Layer 6 of a small transformer language model trained on English Wikipedia (13 layers, counted from 0, width 64).
Take only the direct path to the model's output, skipping the later layers: a vector added to the residual stream pushes a token's score in proportion to its dot product with that token's output vector.

Output vectors of the tokens that the questions are about. A number n stands for n times 0.025.
"oring": 1 13 16 -4 17 -21 -5 35 -47 2 20 8 0 23 -9 -58 -7 -30 35 27 14 -54 8 12 24 3 -25 34 12 1 -30 -34 21 0 -16 -20 24 35 -12 9 -23 37 19 -24 13 -12 32 -10 -15 -52 7 27 -14 36 -4 -31 -49 -28 24 21 -41 23 27 14
"hip": -10 3 -19 -10 3 -5 23 -5 -42 31 13 43 -26 7 7 -11 -35 -18 37 28 -21 -51 -14 8 7 27 -52 43 35 12 7 -31 -7 -13 -3 18 -3 16 -9 -38 -48 25 44 3 -12 -82 19 -40 35 63 -32 3 -7 34 22 -31 -2 4 31 13 -14 35 -11 3
"Re": -6 -20 3 6 16 37 10 7 -12 41 14 -4 -6 -4 -5 -8 -51 -14 32 13 3 1 -24 10 -21 -33 -5 11 21 29 -5 10 41 -6 8 -1 -2 -28 -7 -12 -29 35 12 4 -46 -10 49 3 4 -29 -29 -28 -21 7 50 -14 -12 12 3 28 -15 -11 48 -50
"by": -4 -15 35 -39 -9 25 -11 12 -10 -6 -29 -14 -3 14 1 7 7 -1 25 -29 22 -22 -3 -4 15 21 -9 -6 -11 16 4 -31 7 0 30 5 3 -14 -25 -22 13 39 10 -6 -31 -34 7 -11 -9 -7 0 38 26 33 19 -23 -15 21 -15 27 -22 0 -6 18
"lahoma": -3 6 0 -59 47 0 15 39 -6 15 10 -5 10 56 -4 -41 -65 -47 62 -12 15 -15 -44 60 -30 43 -24 42 14 52 40 -26 0 -54 79 -14 16 17 -70 -44 -5 50 3 -22 -22 -16 47 -40 6 -22 -50 28 -48 21 44 -22 1 -36 70 52 -76 -33 11 -14
"umber": -17 -41 5 -43 17 -7 12 22 -8 -16 17 -6 36 59 -8 -1 10 -14 51 13 -32 -44 11 31 -13 0 -34 30 10 9 11 -15 7 -9 -6 -14 24 20 -29 -41 -27 29 4 13 9 -4 30 -15 21 27 -9 22 1 6 7 -10 2 -13 -39 36 -33 -29 -18 -6
" is": 8 14 27 9 -6 -5 0 6 21 3 32 -20 22 -23 7 18 -25 -17 34 -12 18 -16 -8 2 -3 15 -15 -1 17 23 -4 -26 11 8 23 -5 27 -39 -3 -21 -21 -18 -9 7 -12 44 -13 5 -17 4 -18 -14 20 -20 -18 1 19 -1 -38 2 -1 13 -15 2
"istor": -3 -5 -30 -35 38 59 -5 29 -5 42 16 30 58 -10 -40 -34 -27 -44 55 0 4 -12 -39 26 7 -9 -45 45 28 8 11 -13 10 -25 -3 10 2 32 -41 -14 -55 20 -19 2 21 8 40 1 -3 18 -16 -10 -5 23 25 -21 -12 -7 -23 -11 -18 4 -14 -15
"vin": -5 -11 2 -38 2 37 49 34 -22 -16 -10 28 12 19 -18 -23 -58 -2 45 13 -1 -16 16 11 -12 14 16 -10 -34 13 -12 -3 5 -16 7 8 41 12 -21 -69 -8 18 36 -22 -16 7 36 2 20 -8 -36 24 -18 32 26 -31 3 -23 39 -9 -23 -1 12 -47
"onym": -3 -33 35 -20 26 18 15 42 -29 -11 -31 12 24 -8 -38 -29 -23 0 23 11 33 -44 0 40 31 -53 -48 34 -4 -27 -15 -26 12 -7 22 42 32 31 -12 3 -36 30 6 3 -9 -3 37 -27 13 34 -44 18 8 24 -27 -25 13 -54 30 39 -5 -23 38 -66
" population": -2 12 -40 -8 13 30 -26 14 -20 -1 31 -8 20 -15 -47 -30 -4 -68 39 -4 6 -18 4 28 20 29 -40 41 19 13 -4 -10 20 -13 59 40 -6 26 -39 -28 -21 -5 -32 -4 14 11 -2 -41 9 11 32 4 13 18 -14 -9 -30 -25 10 26 -7 -17 40 -16
"essee": -18 -18 -9 -7 -5 31 -9 21 2 10 52 -20 13 45 -12 1 -24 -37 27 6 -24 -17 -24 34 20 21 -10 -3 45 1 -27 -41 35 -41 44 44 -12 15 -82 11 -8 33 28 -6 -15 -6 35 -10 31 -17 -38 51 -12 -23 20 -53 -23 -55 27 46 -30 -13 11 -11
"abit": -3 -19 -27 -45 31 36 13 29 6 24 45 20 31 13 -56 5 -17 -48 60 -20 -6 1 -36 27 7 29 -44 27 16 -8 19 -12 18 -8 -8 -4 6 21 -61 28 -57 10 39 -46 -7 -2 44 -8 22 57 2 -32 -16 28 16 -26 -52 -18 -26 22 -38 -14 60 -47
"inc": -14 -18 -7 -6 19 24 2 8 -29 -20 -2 -12 14 -7 6 0 -2 -18 43 -6 -14 -37 1 3 -17 4 24 -3 -6 2 19 -18 -6 3 31 -8 -25 40 -13 -12 -14 41 11 -8 5 -13 39 1 28 -22 43 11 -6 -7 -23 -19 3 -7 0 30 -39 0 -18 23
"ief": 1 -2 -20 -38 18 40 37 36 -19 12 50 27 -9 32 -43 -58 9 6 32 -10 9 -6 -15 25 -24 18 -35 41 -14 -4 -33 -52 16 -11 -15 51 49 37 -28 -23 -53 8 15 -18 22 -24 38 10 -15 -47 -47 36 -6 30 19 -16 -38 1 27 17 -38 -34 27 -2
"ored": 5 -12 22 11 7 -27 -12 21 -51 19 11 8 3 13 -15 -32 -9 -29 44 5 27 -60 -2 38 6 -15 9 42 11 12 -37 -50 9 -19 -20 -35 55 44 -14 -8 -25 46 4 -14 16 -3 41 -14 -45 -13 -10 39 -9 46 13 -37 -27 -31 14 26 -41 38 28 -17
"'t": 1 -2 12 -93 9 46 44 27 -48 27 51 28 16 39 24 -51 -15 22 41 33 -1 -4 1 -5 -19 7 -94 37 -49 35 39 -27 21 -18 -12 25 29 19 -67 -7 -28 -9 35 2 -9 7 17 -31 -25 25 -26 32 -31 -8 24 -32 16 -28 64 50 -38 -20 -19 -86
" Justice": -8 -23 -4 -19 8 11 24 13 -7 41 19 -11 -5 34 -22 -51 -13 -25 9 22 34 -11 6 16 -24 2 -2 -4 10 45 -29 -7 30 6 12 28 -12 19 -29 -14 -32 19 28 19 -10 -11 9 -10 7 6 -35 -8 -24 10 33 -9 -26 -14 35 3 -41 -13 0 -2
".": 4 -5 -34 19 7 2 -29 -22 -2 -16 -27 -9 -4 -25 23 23 -6 13 -14 42 4 -2 0 -10 -35 15 19 0 -29 -9 -23 7 -3 18 -8 -3 2 -1 35 -6 25 -28 -10 -11 9 2 -18 44 -21 30 17 9 18 5 -15 1 8 -8 -38 -3 21 29 5 19
"imb": -6 -3 -6 -16 11 -4 22 16 -51 28 -2 25 5 25 -13 18 4 -2 51 24 -15 -16 -48 -4 32 13 -24 -5 -14 8 10 -10 -1 1 3 -13 0 18 -38 -2 -13 9 1 14 9 -2 35 -11 -17 -17 1 32 0 -3 -13 -33 -15 -24 9 -4 -25 7 5 31

Output weights of attention head 1. The head adds the sum of these rows, row i times number i of z. A number n stands for n times 0.003.
o0: -46 -27 31 -24 31 -54 49 69 16 -19 -12 -4 -19 31 54 61 1 3 36 3 33 -36 52 -10 11 12 -13 -5 -39 -1 -21 1 -19 17 -48 -29 28 11 -5 2 -23 -20 -29 -61 -22 -13 14 27 -24 12 -19 -19 45 -53 7 1 -18 13 8 21 28 -4 14 50
o1: 6 28 -1 2 -56 -4 -26 -40 48 13 -20 47 -11 -64 2 -31 -9 -2 38 25 43 14 9 9 -14 -8 16 -17 -4 14 -5 31 -32 27 9 59 11 -24 -27 -16 -33 -1 6 -8 19 -32 3 42 -3 8 6 -8 -20 3 2 18 27 -46 18 -34 -41 2 -9 3
o2: 47 -63 -20 38 56 -38 -2 -1 -4 -9 -27 31 -34 -32 40 -3 -29 61 -44 3 -12 20 4 -5 19 -70 27 3 39 9 -46 2 45 -5 -6 44 0 -19 -23 -25 -4 39 -78 -22 14 -48 -35 -16 -2 -12 21 10 19 -5 10 -6 13 13 23 14 39 14 12 23
o3: -27 -44 -7 41 -31 -11 -13 -8 41 -10 17 -22 -41 -14 -5 23 -22 5 53 40 2 24 -18 -12 -6 -1 -14 4 25 -21 2 -33 -40 -4 23 -23 5 17 5 -29 59 -8 -22 -4 -54 18 8 29 7 -18 -15 -14 -6 -47 -10 71 -2 33 19 33 -25 -12 64 5
o4: -23 -11 -72 -6 13 35 -12 -6 -5 30 -12 8 1 24 6 -26 33 31 -43 -8 -56 6 21 38 -26 -1 61 10 11 45 -36 16 14 -27 -70 35 -3 1 40 20 4 -36 39 -56 23 -20 -15 -39 33 6 -25 -5 7 -19 -19 2 -25 16 58 36 8 -16 8 -24
o5: 7 24 34 -13 -49 -5 14 -8 -32 26 8 -7 -27 -37 30 10 49 -33 14 23 -12 16 -38 -18 -41 0 25 16 11 -15 -44 12 38 8 7 9 -44 -20 4 33 24 -74 -12 17 -6 -38 7 -66 10 28 31 -23 17 7 10 13 29 8 12 -21 7 18 7 0
o6: -5 21 3 40 6 34 18 -36 8 74 11 -37 -21 -25 -59 11 -17 32 -6 34 33 7 25 -58 18 29 33 39 4 -23 5 15 19 17 42 -9 -14 -38 -21 -11 -45 6 -38 9 -41 -22 -13 -26 -29 -6 -54 37 -1 13 -24 -7 30 2 8 26 1 -22 8 -23
o7: 8 -53 -44 14 -15 -50 1 -2 -38 30 19 42 1 34 -18 -10 49 -15 12 2 -33 -13 -8 71 -5 20 -59 -2 -25 -19 1 26 33 46 4 53 -14 4 18 -10 -69 1 -19 -13 38 18 -9 -29 45 -15 13 12 -4 -12 -4 58 -27 6 16 -60 -3 18 -8 -12
o8: -29 10 -33 -2 23 29 -18 0 -17 14 15 -13 25 10 43 21 -16 5 75 -34 5 -44 -21 12 -7 13 -28 -33 39 -9 -31 22 40 -43 22 13 -7 -22 -21 1 -31 -63 8 -9 -8 -15 -6 19 -14 11 -3 35 16 -55 72 -3 43 31 -83 6 -11 -12 16 21
o9: 16 -13 30 -19 -14 -8 -36 -26 4 45 8 -22 -38 53 22 20 29 -23 13 13 21 32 -26 6 -3 16 28 -5 -37 38 17 -60 56 -9 -14 -20 -6 -10 5 -3 -65 10 18 16 2 -12 12 14 19 -24 -38 19 -1 -38 -24 -35 -13 12 -32 -14 -4 36 4 36
o10: -48 30 -4 39 -64 -11 -4 -22 -12 -10 9 -33 -25 35 -39 -22 8 24 43 17 -6 -59 11 30 -33 -30 29 11 -26 -26 -25 -5 17 -10 4 18 -54 1 15 39 34 11 -30 40 1 -8 -4 0 43 22 24 -24 -31 -12 10 3 -12 3 21 5 28 -4 -2 30
o11: -20 18 -6 54 18 -36 -3 -12 -10 -3 32 17 -40 41 51 -23 -6 -34 -34 19 0 28 17 8 15 -10 -28 14 1 4 47 -25 -53 -53 16 23 4 -31 -51 -18 19 -58 13 39 8 46 6 -12 -1 28 17 2 7 -15 -26 -4 7 -47 57 -5 52 -44 -17 -3
o12: 4 13 5 10 -17 -15 23 -21 26 -8 -20 3 -14 -1 22 6 -36 -13 24 -45 -79 -34 59 10 7 15 -6 -39 -2 -29 -10 -28 -24 -11 -13 -3 23 29 -3 1 9 -8 -6 -23 23 59 -20 0 9 16 2 85 -40 -6 -18 -43 33 16 -24 11 68 13 5 21
o13: -44 -25 21 -14 16 1 -38 11 10 -14 61 14 4 25 -11 -17 -40 5 9 -10 -14 25 19 -26 -34 -12 19 8 8 -27 36 20 4 -8 24 -78 57 -17 -18 27 -70 6 -34 23 38 59 -5 11 -21 45 -6 -33 -8 -57 -1 25 2 7 2 -40 -5 24 -2 25
o14: -9 21 -47 -30 43 26 -40 -31 -24 -8 35 70 -48 -11 14 -21 -45 36 25 52 26 14 10 -54 11 -13 8 -34 -18 49 -41 -1 -29 -21 49 -3 -4 39 10 -9 -4 1 21 -45 4 10 11 -21 -34 -4 29 34 -20 4 17 -18 0 36 -13 -15 12 -19 -30 38
o15: -40 -19 20 -34 17 -2 41 -33 -6 -21 -10 -19 31 35 11 27 -9 31 -49 -10 -32 7 -17 -23 33 23 21 -27 -16 -1 -13 50 -16 -10 7 48 -4 14 17 -23 12 -21 15 13 -36 31 -20 50 7 0 0 18 -15 -58 -21 -34 28 -24 -4 -8 5 -44 -7 63
o16: -75 12 -19 18 -33 28 -20 21 19 1 34 -11 44 -41 25 3 12 21 -25 -19 6 5 4 -21 -23 0 13 21 -15 -27 -79 -32 -8 11 -23 35 29 5 2 22 -8 3 8 13 -11 35 3 27 -25 -6 -9 29 16 55 -15 23 -91 -49 18 -28 -28 43 41 -26
o17: 29 -3 34 18 -26 -6 48 10 -46 32 26 10 -17 -16 -4 23 18 57 -31 6 19 -9 40 -8 -32 45 -15 -44 -39 -43 -12 -7 -25 -26 26 -26 -2 19 -6 -36 22 11 6 6 -3 34 2 -26 9 37 0 -44 -13 17 62 -14 4 -18 -40 -1 -53 -19 -25 53
o18: -36 -15 10 28 -28 9 12 -29 -15 -18 7 -1 -5 18 17 44 33 0 36 45 -41 32 3 8 43 1 57 -11 9 39 -2 -34 36 25 -10 -41 17 -1 6 23 -3 -39 -3 -29 -3 -46 -24 27 16 4 -20 -5 -52 -6 57 -21 -2 -37 10 -5 6 -13 -16 -23
o19: 28 -1 -37 -27 -25 -15 4 29 -26 -25 18 10 30 -12 60 0 -67 14 7 -34 31 4 76 15 -6 -6 -13 -18 12 -19 18 12 17 -20 -9 -17 -13 10 -30 35 -46 13 -5 54 -8 -30 27 1 -37 -48 -38 -44 28 36 -5 -32 17 -6 4 -22 -7 14 11 73
o20: 14 18 -18 -2 -7 -7 -13 32 37 -34 -3 -42 57 0 -29 77 -63 24 -46 0 -33 39 -27 -53 -11 9 29 -34 -72 12 29 -8 -13 6 -33 10 -30 -7 -17 -1 28 -1 15 9 33 -27 24 -37 63 -20 28 34 42 -25 34 1 54 -10 16 1 6 14 -8 -16
o21: 6 10 68 8 11 34 -4 35 -25 46 -4 19 36 21 42 18 -33 21 15 13 -9 -4 -35 -56 -1 29 10 4 -13 -17 -39 20 -17 -53 -22 -65 6 -64 6 -13 15 15 -31 -20 -23 0 4 14 47 -19 -9 2 -20 37 -25 37 -19 -14 -6 35 9 -19 -16 8
o22: 24 -16 -1 -11 -22 -1 21 0 3 -30 -4 45 -5 12 -39 26 -13 -8 -32 45 -15 -10 -1 -45 -19 -41 27 41 15 -2 13 13 -21 17 -10 4 12 -25 23 37 -8 0 18 0 33 14 -16 38 21 -43 -25 -25 15 22 -4 48 -47 25 -48 -22 18 -49 11 1
o23: -14 22 -53 -17 8 -60 7 8 -3 -49 -38 -1 -8 -22 -56 -36 44 18 18 4 -10 35 -18 -37 5 22 -26 6 26 -12 41 6 53 -29 -9 8 -22 34 -63 16 -3 8 1 16 62 0 -22 29 -46 -25 26 -16 -12 -17 -31 -10 7 11 -4 58 39 43 -1 33
o24: 41 18 29 -2 -4 3 -1 -59 -12 13 -14 -5 13 -13 7 73 0 -31 55 -86 8 8 -7 15 2 20 -24 -10 16 -21 -33 30 -19 5 -8 -9 -1 -2 8 -12 4 27 -7 46 21 36 14 8 -36 -14 -4 -18 -17 -4 34 -7 3 -16 41 -5 -15 -18 -26 -16
o25: 21 -26 -8 -13 25 18 -51 4 16 -20 22 27 23 36 -53 -3 30 1 15 28 -13 -3 42 -22 95 -79 -68 -35 -52 -12 -4 39 25 -2 23 -26 -10 1 13 -44 -15 -11 29 16 -39 35 -6 -19 -30 2 33 11 12 18 -26 5 60 -21 -30 34 -31 23 -4 -7
o26: -33 -15 3 12 13 18 29 -27 9 46 -18 -61 -7 12 -6 -20 -22 -44 -15 28 19 2 61 -76 6 13 -26 -22 11 -22 -8 43 7 86 -8 8 -11 -9 -27 -16 71 -23 38 39 26 26 -24 -1 -14 5 -41 -21 11 -5 -15 4 1 -5 -45 9 -48 31 -21 58
o27: -17 -11 -4 16 33 35 -29 22 0 6 5 20 -10 12 -22 -27 -26 17 17 -10 8 -12 -70 -45 37 -18 7 43 5 -8 -11 -31 -30 -3 -37 51 25 35 55 -35 27 -60 20 19 70 -13 -14 -14 5 44 -11 1 -26 -11 -14 1 54 -24 -31 -12 -7 -22 -19 31
o28: 16 -3 31 15 30 -1 5 -35 -17 -63 28 2 -3 -6 -2 36 -19 22 21 -29 20 -25 28 -33 -6 26 14 -7 -3 -15 18 -2 26 1 11 30 -9 48 11 9 26 13 4 -52 -6 -13 -2 -52 -13 -20 51 41 -3 -9 -54 -1 -19 -57 -24 -2 4 12 -12 19
o29: -35 -51 -34 3 24 -27 -11 25 -5 -18 -20 13 -4 -34 53 63 18 26 10 25 -14 17 -29 6 -12 -27 0 25 26 3 19 49 -55 -25 38 -2 -58 36 -21 38 5 30 -57 16 -11 -15 -24 -49 21 73 9 10 19 57 -14 -54 17 7 10 -40 -17 -29 24 -9
o30: 52 -25 -6 64 43 44 9 -16 13 4 44 24 -15 -6 -1 -26 30 -44 40 -51 -35 32 17 47 26 -24 -32 37 -1 -33 13 -16 -64 -16 26 45 -36 -31 -23 39 -43 -24 -1 0 5 -52 -34 -26 10 56 -15 -25 -6 39 49 49 -95 -4 -16 36 -13 -18 -6 -14
o31: 29 5 7 7 -8 -41 0 -21 28 1 59 32 63 -46 32 -30 23 -33 9 -35 29 -8 -1 34 14 -63 -58 -10 21 -10 -13 -28 10 67 29 -6 -14 -3 5 60 -14 36 32 37 -2 -60 -28 -52 33 60 -37 -25 -8 -34 10 11 -33 -8 14 19 6 -19 6 -72

Each question shows a token from some text and the vector z that the head gathered there. A number n stands for n times 0.018.

"ine": -7 8 -9 -14 -9 14 12 24 7 7 14 -1 -10 9 2 11 -7 -4 -6 9 12 1 4 -1 -5 11 15 6 5 -10 -7 30
Pushed up most: " Justice"

" B": -8 26 0 -26 -12 -8 3 15 -28 -24 -7 12 1 7 27 -28 17 -6 -9 -8 -13 -12 -16 -3 -27 26 -5 2 26 0 46 21
Which two tokens does it push up most, strongest first? " population", "onym"

" ": 6 -9 15 -6 -1 -7 -7 13 13 21 2 14 -1 -1 -3 3 -15 -9 5 -4 11 -12 -6 6 -10 -9 -25 -7 -4 -13 -9 -5
Which two tokens does it push up most, strongest first? "essee", "lahoma"

" in": -8 -28 -2 -15 -20 -16 21 4 4 13 -25 -22 -16 5 4 -3 26 -1 -14 21 23 -14 6 22 -9 -8 9 20 -2 -26 6 -32
Pushed up most: "ief"

",": 5 7 -9 -14 -3 -17 8 -15 -3 2 11 -4 -1 7 29 0 28 -11 6 18 32 1 -4 -21 -18 13 19 0 5 -11 -38 2
Which two tokens does it push up most, strongest first? "vin", "."

"F": 20 18 1 -36 -3 -11 -19 10 10 -1 -15 -2 4 7 16 9 11 1 2 16 -2 -22 -23 9 6 35 -4 -23 15 -20 7 8
Pushed up most: "'t"

" the": -23 4 2 9 2 26 -2 -27 31 21 -7 -32 -10 12 8 -23 -12 10 -14 15 5 -3 17 -23 9 -20 4 10 -2 17 1 4
Pushed up most: "Re"

"8": -16 -11 -1 -7 -10 -3 9 13 -14 -7 6 -11 4 5 13 -18 6 6 6 11 8 -12 -3 -19 -21 16 11 -2 10 -11 -30 -19
Pushed up most: "vin"

" and": 14 15 -11 -29 -4 1 9 -2 6 39 10 -29 -20 38 3 3 4 -6 -4 -1 21 22 15 -10 5 14 3 25 -12 -8 -25 -6
Pushed up most: " is"

" or": -5 -14 -26 -16 0 13 1 -13 13 27 11 -19 -10 21 8 -2 -6 10 -4 18 19 17 -15 -7 2 -23 0 1 1 21 4 -10
Pushed up most: "lahoma"

"1": -11 -6 10 -4 12 4 21 -66 35 25 49 -5 6 28 11 31 13 11 25 3 12 -23 -24 -27 22 -3 12 -8 8 1 13 12
Pushed up most: "essee"

"ens": -34 -17 -17 3 -6 41 15 45 19 -13 9 -12 -21 30 -34 -25 42 1 -15 -12 -27 29 18 4 -5 15 -13 8 -9 36 22 -13
Pushed down most: "vin"

" ed": -4 14 -13 17 -39 -10 16 21 -16 -14 -7 42 -35 1 -6 -23 8 -16 -6 8 40 -19 6 1 -8 1 6 0 -8 13 46 55
Pushed down most: "."

" b": -14 28 -19 5 4 10 23 22 -8 -10 24 13 -54 16 -9 10 -1 4 1 10 6 -18 19 -11 -10 -8 6 -19 -12 -2 9 58
Pushed up most: " Justice"

" has": -4 12 -33 -21 9 25 15 55 33 37 4 19 9 19 18 28 25 8 13 20 -25 26 -26 -10 14 22 22 20 -2 -26 -30 32
Pushed up most: "'t"

" former": -8 8 8 -8 2 -10 10 -8 21 17 -33 -25 0 8 32 -13 -35 1 -18 10 18 -9 7 -11 -17 8 -4 9 22 1 0 4
Pushed up most: "istor"

"A": 14 3 4 2 -13 -5 -15 4 16 3 -11 4 0 7 17 11 10 -9 -20 3 10 -10 -5 12 -20 20 3 11 8 -12 -15 -14
Which two tokens does it push up most, strongest first? ".", "imb"

"ers": 5 17 -2 -9 -12 3 16 -3 -1 34 -6 -25 -24 20 -3 0 6 -4 -12 4 21 7 15 -17 -5 7 2 0 -4 -12 -17 -8
Pushed down most: " population"

"ators": -6 10 3 -17 -18 19 12 -9 31 20 -6 -26 -2 16 26 8 -33 -4 -17 24 16 -4 5 -13 -10 -2 -14 6 2 20 -1 -2
Pushed down most: "oring"

" edition": -18 11 0 -2 20 -5 3 -5 -6 36 -11 -21 -11 -1 -7 -15 13 -11 -7 -8 8 -1 11 -16 -8 -3 -13 7 7 -4 20 -16
Pushed up most: "ief"

"anded": -2 3 -2 4 -16 -6 11 6 12 -6 -3 -11 0 -1 -10 -10 4 -4 -16 3 25 0 9 -13 5 12 -10 1 -9 5 1 22
Pushed up most: "onym"

"int": -9 4 -19 -27 52 7 -21 -10 -10 -10 -3 -1 2 -5 20 -5 18 -1 24 -19 34 11 5 -34 -11 7 3 0 5 -16 0 1
Which two tokens does it push up most, strongest first? "vin", "'t"

" named": -4 -14 4 11 -20 -13 9 6 4 2 -7 -9 -1 0 13 -7 -4 -6 -16 -6 15 -12 8 8 -13 5 9 7 8 -14 14 -9
Pushed down most: "hip"

" gr": -7 21 -21 -18 -15 19 3 19 -2 21 19 5 -22 -2 3 22 3 -2 -9 14 2 4 22 -8 -11 5 29 5 2 -19 -3 21
Pushed up most: " Justice"

" for": -20 -36 -8 8 -9 -1 8 -29 37 10 -32 -29 -5 18 4 5 0 9 -20 1 11 20 -34 -25 -11 1 7 23 -32 11 14 0
Pushed down most: "oring"

" Military": 10 -19 -2 0 -3 2 -4 5 36 20 -7 -3 -7 22 18 18 -21 -2 -6 -11 25 -5 -10 18 -20 12 8 11 5 -4 -25 -18
Pushed up most: "imb"

" been": -6 -8 -12 -12 -24 12 18 50 21 33 -1 25 -4 28 11 2 2 1 -4 15 -6 7 -6 -10 0 38 22 -6 3 -21 -7 46
Pushed up most: "'t"

" with": -4 -16 -2 -19 -9 10 27 -20 30 27 -5 -19 -2 22 15 -4 -29 -1 -13 33 23 10 -20 -7 -12 -21 10 -6 6 26 3 -2
Pushed up most: "lahoma"

"Med": -5 9 9 0 -4 -5 12 -5 3 20 -17 -30 -3 9 6 -12 -17 -4 -12 0 3 -14 11 1 -8 6 -10 -6 1 -5 -2 -7
Pushed down most: "essee"

" construction": -2 3 -2 -5 -13 0 1 -1 18 -6 -9 -20 -2 -1 -4 -3 -10 1 -14 1 37 -2 5 -19 3 9 -14 9 -3 10 -1 16
Pushed down most: "oring"

"ass": -14 29 -36 -20 2 5 10 20 -1 17 20 -12 -21 -4 11 9 13 8 4 3 -18 -7 6 -20 -14 11 22 -9 -14 -28 -23 3
Which two tokens does it push up most, strongest first? " Justice", "ief"

" at": -18 -13 -15 3 -16 5 19 -22 -23 1 14 -6 -5 4 21 -1 10 0 7 6 -3 -14 -3 3 -20 -9 12 -3 16 -18 -39 -29
Pushed up most: "."

"3": -3 12 0 -7 -4 6 -20 28 -3 -12 21 -29 0 4 -8 -44 25 7 -8 -3 -14 -18 12 0 12 1 -5 16 0 0 -23 1
Which two tokens does it push up most, strongest first? "ored", "oring"

" regular": -1 -8 -2 9 -8 8 -2 -7 28 23 -7 -11 -8 13 24 17 -16 -3 -18 -3 34 -10 5 4 -15 20 11 12 4 1 -23 -14
Pushed up most: "."

"–": 3 -5 10 -15 19 18 4 -11 57 40 37 20 -7 2 -28 5 33 -14 29 -6 -3 -45 -35 -2 -22 -12 12 40 11 -15 47 49
Pushed up most: "essee"

" often": 4 1 -12 -11 -21 15 12 -11 14 41 -4 -10 -11 22 7 2 -11 2 1 32 21 9 -15 -14 -7 -28 8 -16 18 11 -1 -2
Pushed down most: "onym"

" exp": -9 -12 -5 -12 3 15 -2 -9 14 24 -1 -16 -5 14 20 8 2 3 -11 -8 38 5 5 -3 -9 14 3 9 12 -5 -16 -14
Pushed up most: "."

" performance": -19 33 0 -13 33 42 -20 16 -5 -1 36 -17 22 -42 45 -31 -8 -14 12 -34 20 -39 -12 5 -23 -10 0 -4 16 -28 36 30
Pushed down most: " is"

"2": -33 -2 -5 13 0 32 -5 -19 -16 -12 33 -7 7 -3 -6 -29 -2 9 4 7 -18 -13 -13 15 28 -59 16 0 0 -10 -25 -2
Pushed down most: "umber"

" field": -29 40 -10 -14 66 4 -24 0 -52 20 10 10 -49 -8 -31 -19 11 -1 61 -50 15 -33 3 -13 -1 -7 11 34 -38 -58 26 63
Pushed up most: " Justice"